Layer 2 of a small transformer language model trained on English Wikipedia (9 layers, counted from 0, width 128).
A neuron's activation on a vector x is GELU(weights . x), where the dot is the dot product.

Input weights of the MLP neurons that the questions are about. A number n stands for n times 0.0018.
n76: -133 93 -129 72 -112 -246 173 -195 68 174 85 -21 -40 -12 -20 13 -87 -51 -55 -132 -26 -165 36 65 23 138 84 -242 -140 -97 87 -36 -164 -137 73 -94 33 126 -47 -27 -84 -76 79 -39 -4 -52 111 -93 75 153 7 -10 17 39 -44 -69 -16 -52 -14 -117 113 252 118 -6 19 -50 -7 -68 9 -129 25 -15 -25 -12 84 123 -133 -2 -2 130 -142 141 143 68 24 -35 137 -14 138 66 -75 -163 17 171 126 113 6 -75 34 -8 -55 99 -56 -251 62 17 -39 267 20 93 74 -93 42 190 -4 19 -128 -341 21 -85 224 178 156 -71 113 -137 48 91
n120: -158 106 127 -132 14 55 170 84 -127 -29 -130 -49 64 146 -86 18 127 68 -3 122 -47 -78 133 -122 225 179 17 81 -67 20 213 -114 -117 -6 108 6 208 126 33 183 -133 64 26 -284 -174 -113 21 60 77 33 46 155 -244 -64 36 1 120 -88 -62 8 32 -161 -62 -107 -74 98 118 -145 -247 -65 -58 32 -85 193 39 54 119 -8 -82 -227 -289 263 -21 -38 -40 -158 22 -112 -121 -80 -56 82 -67 2 105 271 90 17 140 19 -22 -87 78 -40 -339 -75 -55 -105 -5 41 -59 -20 154 -272 241 -47 171 -253 72 275 25 -40 37 70 -67 37 41 56
n234: 133 -19 -12 -105 101 -168 138 164 276 -108 -237 47 113 -103 3 98 -14 -92 33 54 26 18 -187 -99 -6 -156 -57 31 -98 62 -148 -59 -43 -15 -20 158 40 -80 69 -53 84 70 -31 200 105 14 130 171 40 -57 -180 190 127 103 133 26 15 156 -92 132 -232 -213 95 -88 -19 -99 20 53 323 85 -241 -88 -91 161 79 -46 -65 -33 98 268 -112 -220 -203 35 11 -64 62 70 -162 2 -63 -27 64 75 -138 -6 209 33 94 -84 28 105 80 -151 -270 23 -178 12 -107 222 -75 21 50 -117 62 -134 -170 190 11 1 39 77 -80 74 134 166 217 2
n246: -66 112 46 -27 -42 -81 231 -111 146 -37 25 47 24 96 -61 -17 -18 50 237 178 13 -84 304 -27 262 -32 33 -53 2 -46 15 -90 -46 97 -121 106 -107 86 180 94 289 -88 -26 116 137 -164 -17 -6 165 42 -112 76 45 200 -17 -20 -18 -13 -45 -28 -13 10 149 -85 -101 -57 28 -44 -85 76 -148 -57 -22 -229 -97 158 -142 155 -60 17 34 -141 121 34 -94 -104 19 42 -60 82 108 58 16 -82 -200 -206 111 -36 -44 12 -76 -98 -107 -128 -26 37 306 -188 124 -242 -43 -1 -124 -33 -84 80 -98 121 -49 -104 63 -98 391 -19 40 -10 -187 -31
n262: 25 -110 10 78 128 122 32 -120 79 -41 132 -69 -49 32 182 59 104 149 -148 -49 -65 -101 14 -29 28 -73 23 20 200 -161 -95 163 -152 -43 -142 54 4 7 -27 71 -93 -7 -115 9 69 -38 -129 106 -109 -139 11 43 106 61 -74 -13 -47 9 304 -149 16 31 21 87 169 -50 107 -174 27 191 -37 -135 15 -4 81 -79 152 86 -17 14 119 11 11 88 73 -12 191 -18 -134 -66 -92 16 -92 -67 -166 -109 -36 -11 -72 -176 74 -122 -2 -312 -81 69 -70 46 116 17 -65 49 -94 -97 -11 104 2 52 -136 -127 299 40 -91 170 -33 -139 -19 -58
n272: 226 91 199 76 29 10 -140 58 148 -143 42 -178 213 -138 135 -220 193 -165 226 114 -2 124 33 111 -145 21 39 -20 -269 -302 -134 -47 -130 -127 229 29 214 -3 45 -125 35 -54 -24 -98 -53 79 -15 -214 226 -34 -107 80 102 -75 -37 -90 -67 -221 136 -36 87 -56 339 -10 59 140 131 -224 32 211 -191 -58 133 170 82 -146 94 -265 65 -69 244 -97 -52 -102 84 -66 -166 135 0 -11 13 -20 -129 130 -53 -26 -352 -143 -141 114 -82 -91 152 107 -23 72 -165 -3 26 75 -28 180 -219 120 30 152 -132 118 -65 -67 -57 -278 -20 167 69 -11 -111 108
n372: -97 52 88 129 40 -214 113 265 -163 -181 -37 -139 203 65 30 -59 -65 146 266 116 58 -156 111 82 133 11 -49 176 52 -15 52 37 16 8 -33 -43 11 126 61 45 146 162 -166 87 59 111 170 111 88 46 -168 -9 -77 -55 129 -220 26 126 186 182 -35 -126 -20 -110 203 51 -85 41 -193 -55 101 125 58 69 -165 72 -76 58 256 54 34 -16 -12 75 -103 -1 119 88 29 -153 -28 161 -49 12 -186 -193 -112 -68 58 35 -61 94 -189 -208 -72 -21 106 14 26 -13 48 64 -166 -49 -244 -84 -85 -64 -19 -100 -114 -175 -10 -237 -23 3 -107 -108
n406: -82 -16 18 -69 -88 -57 -97 101 67 240 -1 17 124 7 -74 70 -132 109 -146 77 -34 -101 17 -76 -48 -68 63 -48 -136 59 3 -182 -138 -109 174 119 29 161 -12 -174 160 -42 -239 74 -160 103 52 41 -3 -28 75 3 -59 -44 221 83 -24 -61 -161 208 -55 50 187 -88 15 -79 -103 -23 -102 -14 -16 -38 87 -100 213 103 113 13 139 -109 154 2 230 -75 -124 136 -19 78 139 6 69 -47 -99 19 77 40 109 71 -17 221 -116 -156 49 -64 18 -75 -44 121 265 -195 -65 -15 -164 -115 64 47 25 -17 -50 -70 195 -7 -68 121 -154 -129 -136 1
n416: 33 50 -79 78 8 7 -91 35 114 99 -50 19 -228 40 63 214 133 -13 -16 -9 106 -190 149 175 -87 -12 -86 -17 -83 -7 5 -179 237 -77 9 -183 21 196 -165 -153 6 68 1 78 -286 -94 12 -122 -59 253 176 112 129 -110 38 256 195 -30 -44 -22 0 142 200 97 -15 -17 -43 -247 101 -68 125 19 79 24 165 183 39 -25 -14 -107 -98 15 -62 -29 -110 -58 35 65 -160 -49 -83 -104 71 232 45 -110 -47 -278 63 63 46 96 71 64 -230 39 -44 -26 117 26 -17 44 17 86 72 87 23 58 70 124 -127 124 -136 -66 -108 -254 35 -41
n419: 65 55 -34 23 -42 -47 164 -33 -11 170 -53 -96 78 -214 112 -276 -197 -11 42 -56 -25 76 41 -110 -100 -27 130 -22 -13 173 22 -90 -128 122 90 -50 29 -52 -175 -170 -150 -17 -46 -64 112 238 -20 -189 -4 18 -93 79 -90 -25 196 255 -304 97 -133 -152 22 -164 100 -152 -80 8 -51 -109 -77 165 -167 245 181 -35 97 105 -55 -29 -8 31 168 129 232 55 -112 81 39 140 -30 -67 -92 4 13 106 -108 -44 -72 230 -127 -138 -43 77 -100 -84 192 -144 28 97 269 64 45 -145 -125 -90 178 95 204 -144 106 154 146 -171 -116 -14 -97 -3 38 11
n463: -79 -78 417 58 71 -12 10 42 334 -131 -110 -129 -91 -149 76 111 -7 -68 57 -183 53 42 -20 42 21 -230 48 -82 -58 101 -35 46 55 46 -42 -82 72 -140 -98 -82 -69 -40 29 125 27 -41 36 -44 -80 -5 10 -11 -317 -154 -34 56 31 104 17 25 -193 -293 75 11 -65 15 -65 -15 -110 84 13 12 -73 265 243 -129 -129 59 -2 -3 92 118 55 -176 36 154 -253 -1 82 -89 94 -28 68 -29 -28 -173 -25 -69 -106 69 -135 -45 -23 167 45 -4 -46 -152 78 167 73 -169 53 -4 315 50 -197 153 77 91 19 136 -101 168 3 107 46 -2
n467: 136 105 -135 136 37 -91 -39 -46 24 98 -100 -289 -80 108 -110 -91 120 32 -73 126 -177 -137 -30 -88 69 7 62 45 62 -190 84 91 -58 -111 30 -36 -102 -42 -53 32 -31 239 -93 -157 -112 -72 66 -42 -54 199 -21 119 9 81 -119 243 28 100 107 -90 -99 -9 60 -173 -14 102 -141 121 266 86 -72 -65 -42 82 48 153 59 -10 -73 111 -60 91 26 -200 -191 -16 85 -79 -99 -124 -88 229 135 -140 464 45 -5 72 20 -4 -56 74 139 -212 166 -8 -94 -84 17 -123 -1 63 233 -34 55 -86 -14 6 -145 58 -165 78 271 -48 -36 23 -116 -47
n473: 31 -230 167 100 -174 61 32 97 220 -13 -119 115 54 89 -23 -16 165 -186 28 -97 -60 93 150 154 -277 45 51 4 -10 -140 5 73 -40 -135 68 -34 -42 45 -80 -33 188 -41 -183 -200 102 93 -14 128 -57 -2 -86 0 -151 91 5 -69 -59 -141 55 -51 -125 -36 12 229 165 157 48 -211 145 -28 58 -94 -146 233 -97 -69 117 82 -81 -18 -78 -11 61 91 -53 -19 -54 154 79 -141 -33 -40 49 -99 -94 -59 -167 120 17 -82 128 79 -83 12 -90 -127 -34 -127 -84 50 65 83 -63 153 -131 -12 15 -35 -44 -67 61 160 16 81 50 39 141 53

Each question shows a token from some text and the vector x that enters the MLP there. A number n stands for n times 0.0076.

" in": -67 -14 -62 -63 -50 -146 -151 14 58 -98 206 71 -108 -18 51 -36 -214 -221 159 4 207 -164 16 -8 -49 -22 89 -18 -41 67 -47 -61 72 -139 -81 -63 32 16 139 12 -126 -70 102 -71 49 -68 28 171 128 -98 25 -4 137 -267 105 195 -200 234 134 180 159 85 -63 149 49 -88 -115 -51 -74 -166 93 -144 -138 160 -240 18 64 86 214 91 -3 77 86 -36 205 7 -192 4 45 -136 -37 42 -112 83 -25 148 23 -17 -98 11 -92 3 -21 4 230 -8 -38 -55 95 -4 -236 25 193 -250 -10 -47 313 -14 -129 105 -81 46 192 -13 26 -58 -32 -170
Which neuron lights up most? n372

"ut": -149 -26 -181 -148 -109 30 -73 -6 37 -108 219 54 -123 -111 -17 -2 -150 -244 132 119 176 -90 8 58 70 16 96 -21 -146 9 -180 10 14 -35 -9 -30 -70 23 165 -113 91 -13 87 38 21 -11 -144 164 73 -109 41 17 148 -99 309 197 -292 32 -23 55 257 -14 -213 121 -68 -66 45 87 48 -27 135 -143 -222 77 -183 -88 125 94 91 180 13 95 28 48 245 61 -24 -141 -19 -117 -18 124 79 -66 -26 28 -18 3 -37 -43 -93 1 106 -47 378 -27 -8 -85 58 0 -307 41 159 -155 -98 -98 267 -74 -63 242 -153 176 108 -95 -6 -71 -185 -75
Which neuron lights up most? n467

"el": -92 59 -198 -82 -135 30 -95 -26 52 -17 241 -3 -181 -45 78 -27 -70 -322 228 150 116 -262 -62 60 70 92 94 -13 -72 -37 -104 31 11 -22 42 -211 -22 22 160 -18 0 -141 102 -25 16 -97 -109 99 135 24 118 -215 130 -23 232 105 -211 56 -11 170 145 -63 -136 227 53 -153 91 99 62 -84 42 -162 -162 140 -211 -124 -193 181 101 79 -98 -38 130 56 103 69 -284 -186 -53 65 100 121 104 -79 4 140 112 28 -68 -2 -39 -71 -4 -91 178 38 -25 -81 81 18 -206 96 254 -244 -93 -27 221 93 -91 161 -89 63 6 3 2 -74 -153 -52
The most active neuron and its activation: n246, at about 1.2

"val": -188 -52 7 -12 -111 18 -101 27 44 38 242 91 -107 10 174 72 -47 -279 274 49 84 -215 -132 22 -70 -147 23 -99 -43 -75 -63 69 96 -58 -68 -27 -26 109 131 -82 -95 -56 -9 -58 11 -80 -121 75 70 -52 61 -94 141 7 198 173 -272 107 6 115 154 22 -68 171 54 -117 61 171 -71 -44 108 -108 -220 148 -306 -222 179 109 243 100 149 -21 -43 62 118 66 -195 -117 35 -47 70 -13 12 -137 -34 156 111 -87 -110 -59 -4 16 27 16 187 -7 38 -153 165 0 -322 -16 155 -192 33 -72 185 86 -106 127 -159 22 10 -54 -72 -78 -44 -27
The most active neuron and its activation: n463, at about 0.28

" of": -163 -3 -109 -92 -58 -71 -149 34 46 -108 204 43 -127 3 75 -23 -145 -150 235 86 234 -228 15 -30 25 -6 118 -75 45 37 -101 19 73 -123 -38 -43 -6 63 51 -65 -117 -133 96 -82 -59 -86 -37 198 79 -151 39 -80 83 -180 71 149 -187 190 34 196 126 40 -78 142 31 -68 -14 -60 66 -137 58 -86 -91 258 -232 -56 98 71 283 37 -6 38 4 5 187 66 -257 -89 57 -130 -36 90 -70 17 -13 101 -5 14 -36 -16 -57 -12 17 38 182 31 32 -72 112 -4 -245 12 321 -166 -44 -137 361 -2 -63 115 -89 5 87 -110 -45 -46 41 -177
Which neuron lights up most? n120

"w": -121 -21 -247 -91 -23 -54 -234 -46 65 -17 263 43 -142 -83 83 -8 -38 -80 184 97 317 -231 21 -20 -23 -71 167 -49 -176 26 -218 181 4 -178 44 -221 19 -8 -2 -6 -132 -103 93 -38 -2 69 37 63 142 -52 106 -38 24 -113 261 227 -194 37 32 109 279 -47 -28 178 16 -102 -124 27 33 -8 73 -117 -78 279 -190 -110 163 100 136 179 -11 68 131 55 46 46 -15 -22 -9 1 -29 17 -56 -82 -101 10 -47 103 -54 -90 -53 -74 28 49 188 48 20 -114 176 -1 -293 50 145 -328 -116 -125 289 -44 0 101 -72 47 107 -55 -2 -104 -57 -79
Which neuron lights up most? n419

"s": -96 -42 -40 -253 -28 -38 -115 5 88 -73 201 38 -85 -38 -27 -23 -89 -299 155 28 279 -269 -80 9 57 24 138 -98 -166 35 -127 37 133 -123 40 -102 -8 60 -34 -40 -33 -64 65 56 -127 22 -28 95 92 -109 65 -55 175 -191 288 130 -243 104 27 64 104 -80 -21 249 81 -47 4 136 -5 -37 54 -136 -100 309 -313 -20 86 43 215 66 39 90 31 87 187 -4 -139 -70 56 -53 51 21 -29 -87 -71 63 -91 -57 -118 11 -77 -12 19 76 172 23 20 -87 166 22 -278 132 167 -175 -37 -57 302 0 -108 120 -113 -1 -31 -35 19 -34 -17 -70
Which neuron lights up most? n272

" se": -139 -43 -29 -33 -139 -70 -200 19 21 -7 134 -2 5 28 -41 -109 -84 -251 182 48 234 -197 -27 43 -49 -52 49 -79 17 -1 -142 12 33 16 -41 -85 -64 59 121 -178 -154 -248 51 -44 61 -79 70 66 156 -144 60 -74 214 -66 175 144 -286 116 116 103 59 57 23 84 -90 -134 29 -54 7 67 31 -145 -127 390 -219 -86 64 55 162 -33 71 3 -3 -5 278 20 -215 54 10 -152 5 -48 -35 145 -81 21 -41 62 -114 -30 52 -40 67 37 152 22 -45 -144 217 -82 -224 146 149 -258 14 -83 370 143 -21 30 -1 136 161 -88 87 -85 -35 1
The most active neuron and its activation: n272, at about 2.7

" that": -100 -57 -71 -105 -130 -88 -163 -21 72 -89 349 99 -86 -95 104 54 -97 -181 139 -122 211 -161 -19 36 3 -25 -15 -60 3 121 -109 69 10 -173 39 -56 -38 66 -23 -78 -121 -131 86 26 -98 -89 99 128 50 -100 59 -21 121 -22 56 121 -261 355 37 -21 130 138 6 319 10 -156 100 98 -38 -39 60 -27 -80 301 -234 -151 155 -35 191 58 -11 56 7 40 51 112 -266 5 178 -201 -35 -34 -118 53 -163 24 13 32 -29 37 -189 -24 -2 -35 149 49 39 -74 91 70 -248 23 203 -238 -79 -115 165 -63 -61 148 -97 149 40 -48 104 -53 -80 -71
The most active neuron and its activation: n463, at about 1.5

" h": -140 7 -100 -112 -102 -128 -263 12 115 11 113 211 -68 28 -2 -84 -11 -119 204 97 285 -113 19 -58 14 2 96 -80 -10 -37 -76 99 36 -195 -38 -209 -31 22 149 -42 -46 -136 124 -53 -27 -44 -41 18 174 47 144 1 313 -216 138 123 -231 57 28 -24 217 64 -72 83 33 -66 -17 -42 71 2 40 -121 -121 377 -175 -117 52 66 199 51 -25 26 -8 78 144 39 -276 -149 1 -77 -82 -44 -114 -42 -45 4 -15 21 -19 -37 -97 -37 -14 -3 172 97 -8 -232 73 -37 -242 45 179 -282 18 -109 327 123 -112 42 61 5 127 18 23 24 -22 2
Which neuron lights up most? n272

" c": -162 -13 18 -170 -69 -164 -227 9 96 -26 119 127 -36 -57 28 -117 73 -170 234 73 226 -162 25 -8 -20 -37 85 -70 -87 -55 -48 73 22 -113 14 -85 -40 2 131 2 -120 -165 172 -46 -21 -69 10 84 185 -126 103 20 236 -148 212 190 -335 161 42 89 169 38 -65 191 95 -98 -59 77 -29 -20 103 -150 -226 303 -190 -91 24 36 107 12 48 -38 56 18 235 58 -252 -129 13 -71 83 87 -43 -124 -162 93 17 -62 -42 28 -38 50 -48 36 158 86 -230 -123 94 18 -141 81 214 -225 -63 -118 257 73 -66 -74 -10 -14 232 -11 -23 -70 -2 -40
The two highest activations, in order: n272, n463

"z": -124 71 -177 -201 -43 -38 3 -23 99 47 118 42 -215 -18 -36 -38 -71 -146 55 119 134 -121 43 73 71 88 97 52 -128 -58 -156 57 34 -67 -50 -142 -52 -136 139 35 120 -122 -12 137 -10 -52 -156 201 74 -176 31 -102 109 -121 201 72 -280 26 -51 60 196 -42 -64 243 146 58 -78 9 114 -80 14 -190 -195 119 -333 17 22 -7 110 105 -34 104 -12 165 156 73 -290 -103 -11 -36 25 -59 91 -90 -28 176 61 53 -80 -7 -142 140 131 -15 283 -73 -68 19 172 -147 -233 -1 324 -173 -92 54 233 10 -7 171 -56 -27 41 -52 51 -49 -182 5
Which neuron lights up most? n246

" An": -6 25 -116 -37 -125 -142 -104 77 71 -36 151 124 -23 59 -9 -43 -103 -283 176 146 205 -228 -93 -75 -33 60 60 41 -92 -51 -174 -75 123 -112 -104 -46 39 -29 -38 6 -124 -138 43 -24 -30 3 -23 143 13 -67 82 -99 74 -113 115 164 -392 85 15 30 -21 14 -80 168 -23 -105 28 -31 -59 -112 72 -200 -124 142 -183 19 84 159 212 13 29 26 107 67 150 30 -261 -158 68 -184 11 1 -17 -136 -82 132 51 161 33 130 -15 10 168 -7 116 60 -35 -99 109 -107 -157 96 271 -143 -123 -143 274 -78 -67 183 84 156 147 -127 117 -110 -13 101
The three highest activations, in order: n473, n406, n120

"\n": -109 -5 -13 -129 -59 -175 -33 -11 89 -48 209 60 -87 25 10 -119 -124 -206 46 9 176 -92 -51 -122 -7 -28 123 31 -48 134 -176 30 -59 -208 -39 -27 -73 -10 146 -95 -94 -173 199 -10 1 -12 62 57 104 -178 23 -68 129 -151 141 245 -267 171 -77 -55 172 97 -33 182 -11 -212 -72 12 23 -51 56 -71 -156 231 -279 -48 69 120 299 67 62 130 70 -86 112 61 -139 -128 38 -124 -33 26 -4 31 -21 105 44 -59 -62 9 -49 16 -89 27 289 62 -9 29 119 10 -252 76 197 -205 -61 -72 314 -25 11 82 73 57 119 -84 -47 -121 -9 24
The two highest activations, in order: n419, n76

" At": -158 -60 -166 -64 -102 -87 -190 -30 49 51 144 73 -147 61 117 -134 -27 -289 159 45 253 -140 -115 3 104 48 137 44 -98 -24 -23 9 5 -222 -10 -60 38 49 29 121 -156 -98 84 10 92 -4 -58 10 36 2 22 -109 179 -290 114 128 -202 180 71 119 88 61 -185 75 13 -40 -33 50 -77 -142 104 -160 -74 138 -216 -29 144 81 177 109 -160 39 109 -15 40 3 -246 -25 43 -203 39 47 -38 -3 -32 82 9 23 71 85 -47 8 53 34 82 187 -22 -47 65 7 -152 100 330 -315 6 -87 266 -70 -128 68 -84 112 116 -28 -77 -2 -109 27
The three highest activations, in order: n120, n467, n76

"l": -54 51 -59 -231 -23 -48 -42 -82 -68 -121 250 -15 -103 -16 37 197 -251 -284 158 195 185 -242 -148 51 10 -99 172 -22 -32 -3 58 154 21 -36 1 -40 -36 19 82 -104 -46 -141 126 -65 10 -30 -35 41 151 -84 105 -17 146 -54 300 155 -128 50 35 48 135 -73 -113 195 30 -158 19 74 8 -42 -56 -189 -107 186 -303 -166 -79 125 107 100 -50 -20 -29 49 169 84 -222 -127 12 -134 112 73 9 -129 -1 125 96 63 30 19 -104 -80 83 38 193 -31 3 -156 76 70 -262 4 287 -155 -94 -74 292 40 -103 46 -135 109 109 -62 -114 38 -56 13
The most active neuron and its activation: n234, at about 0.15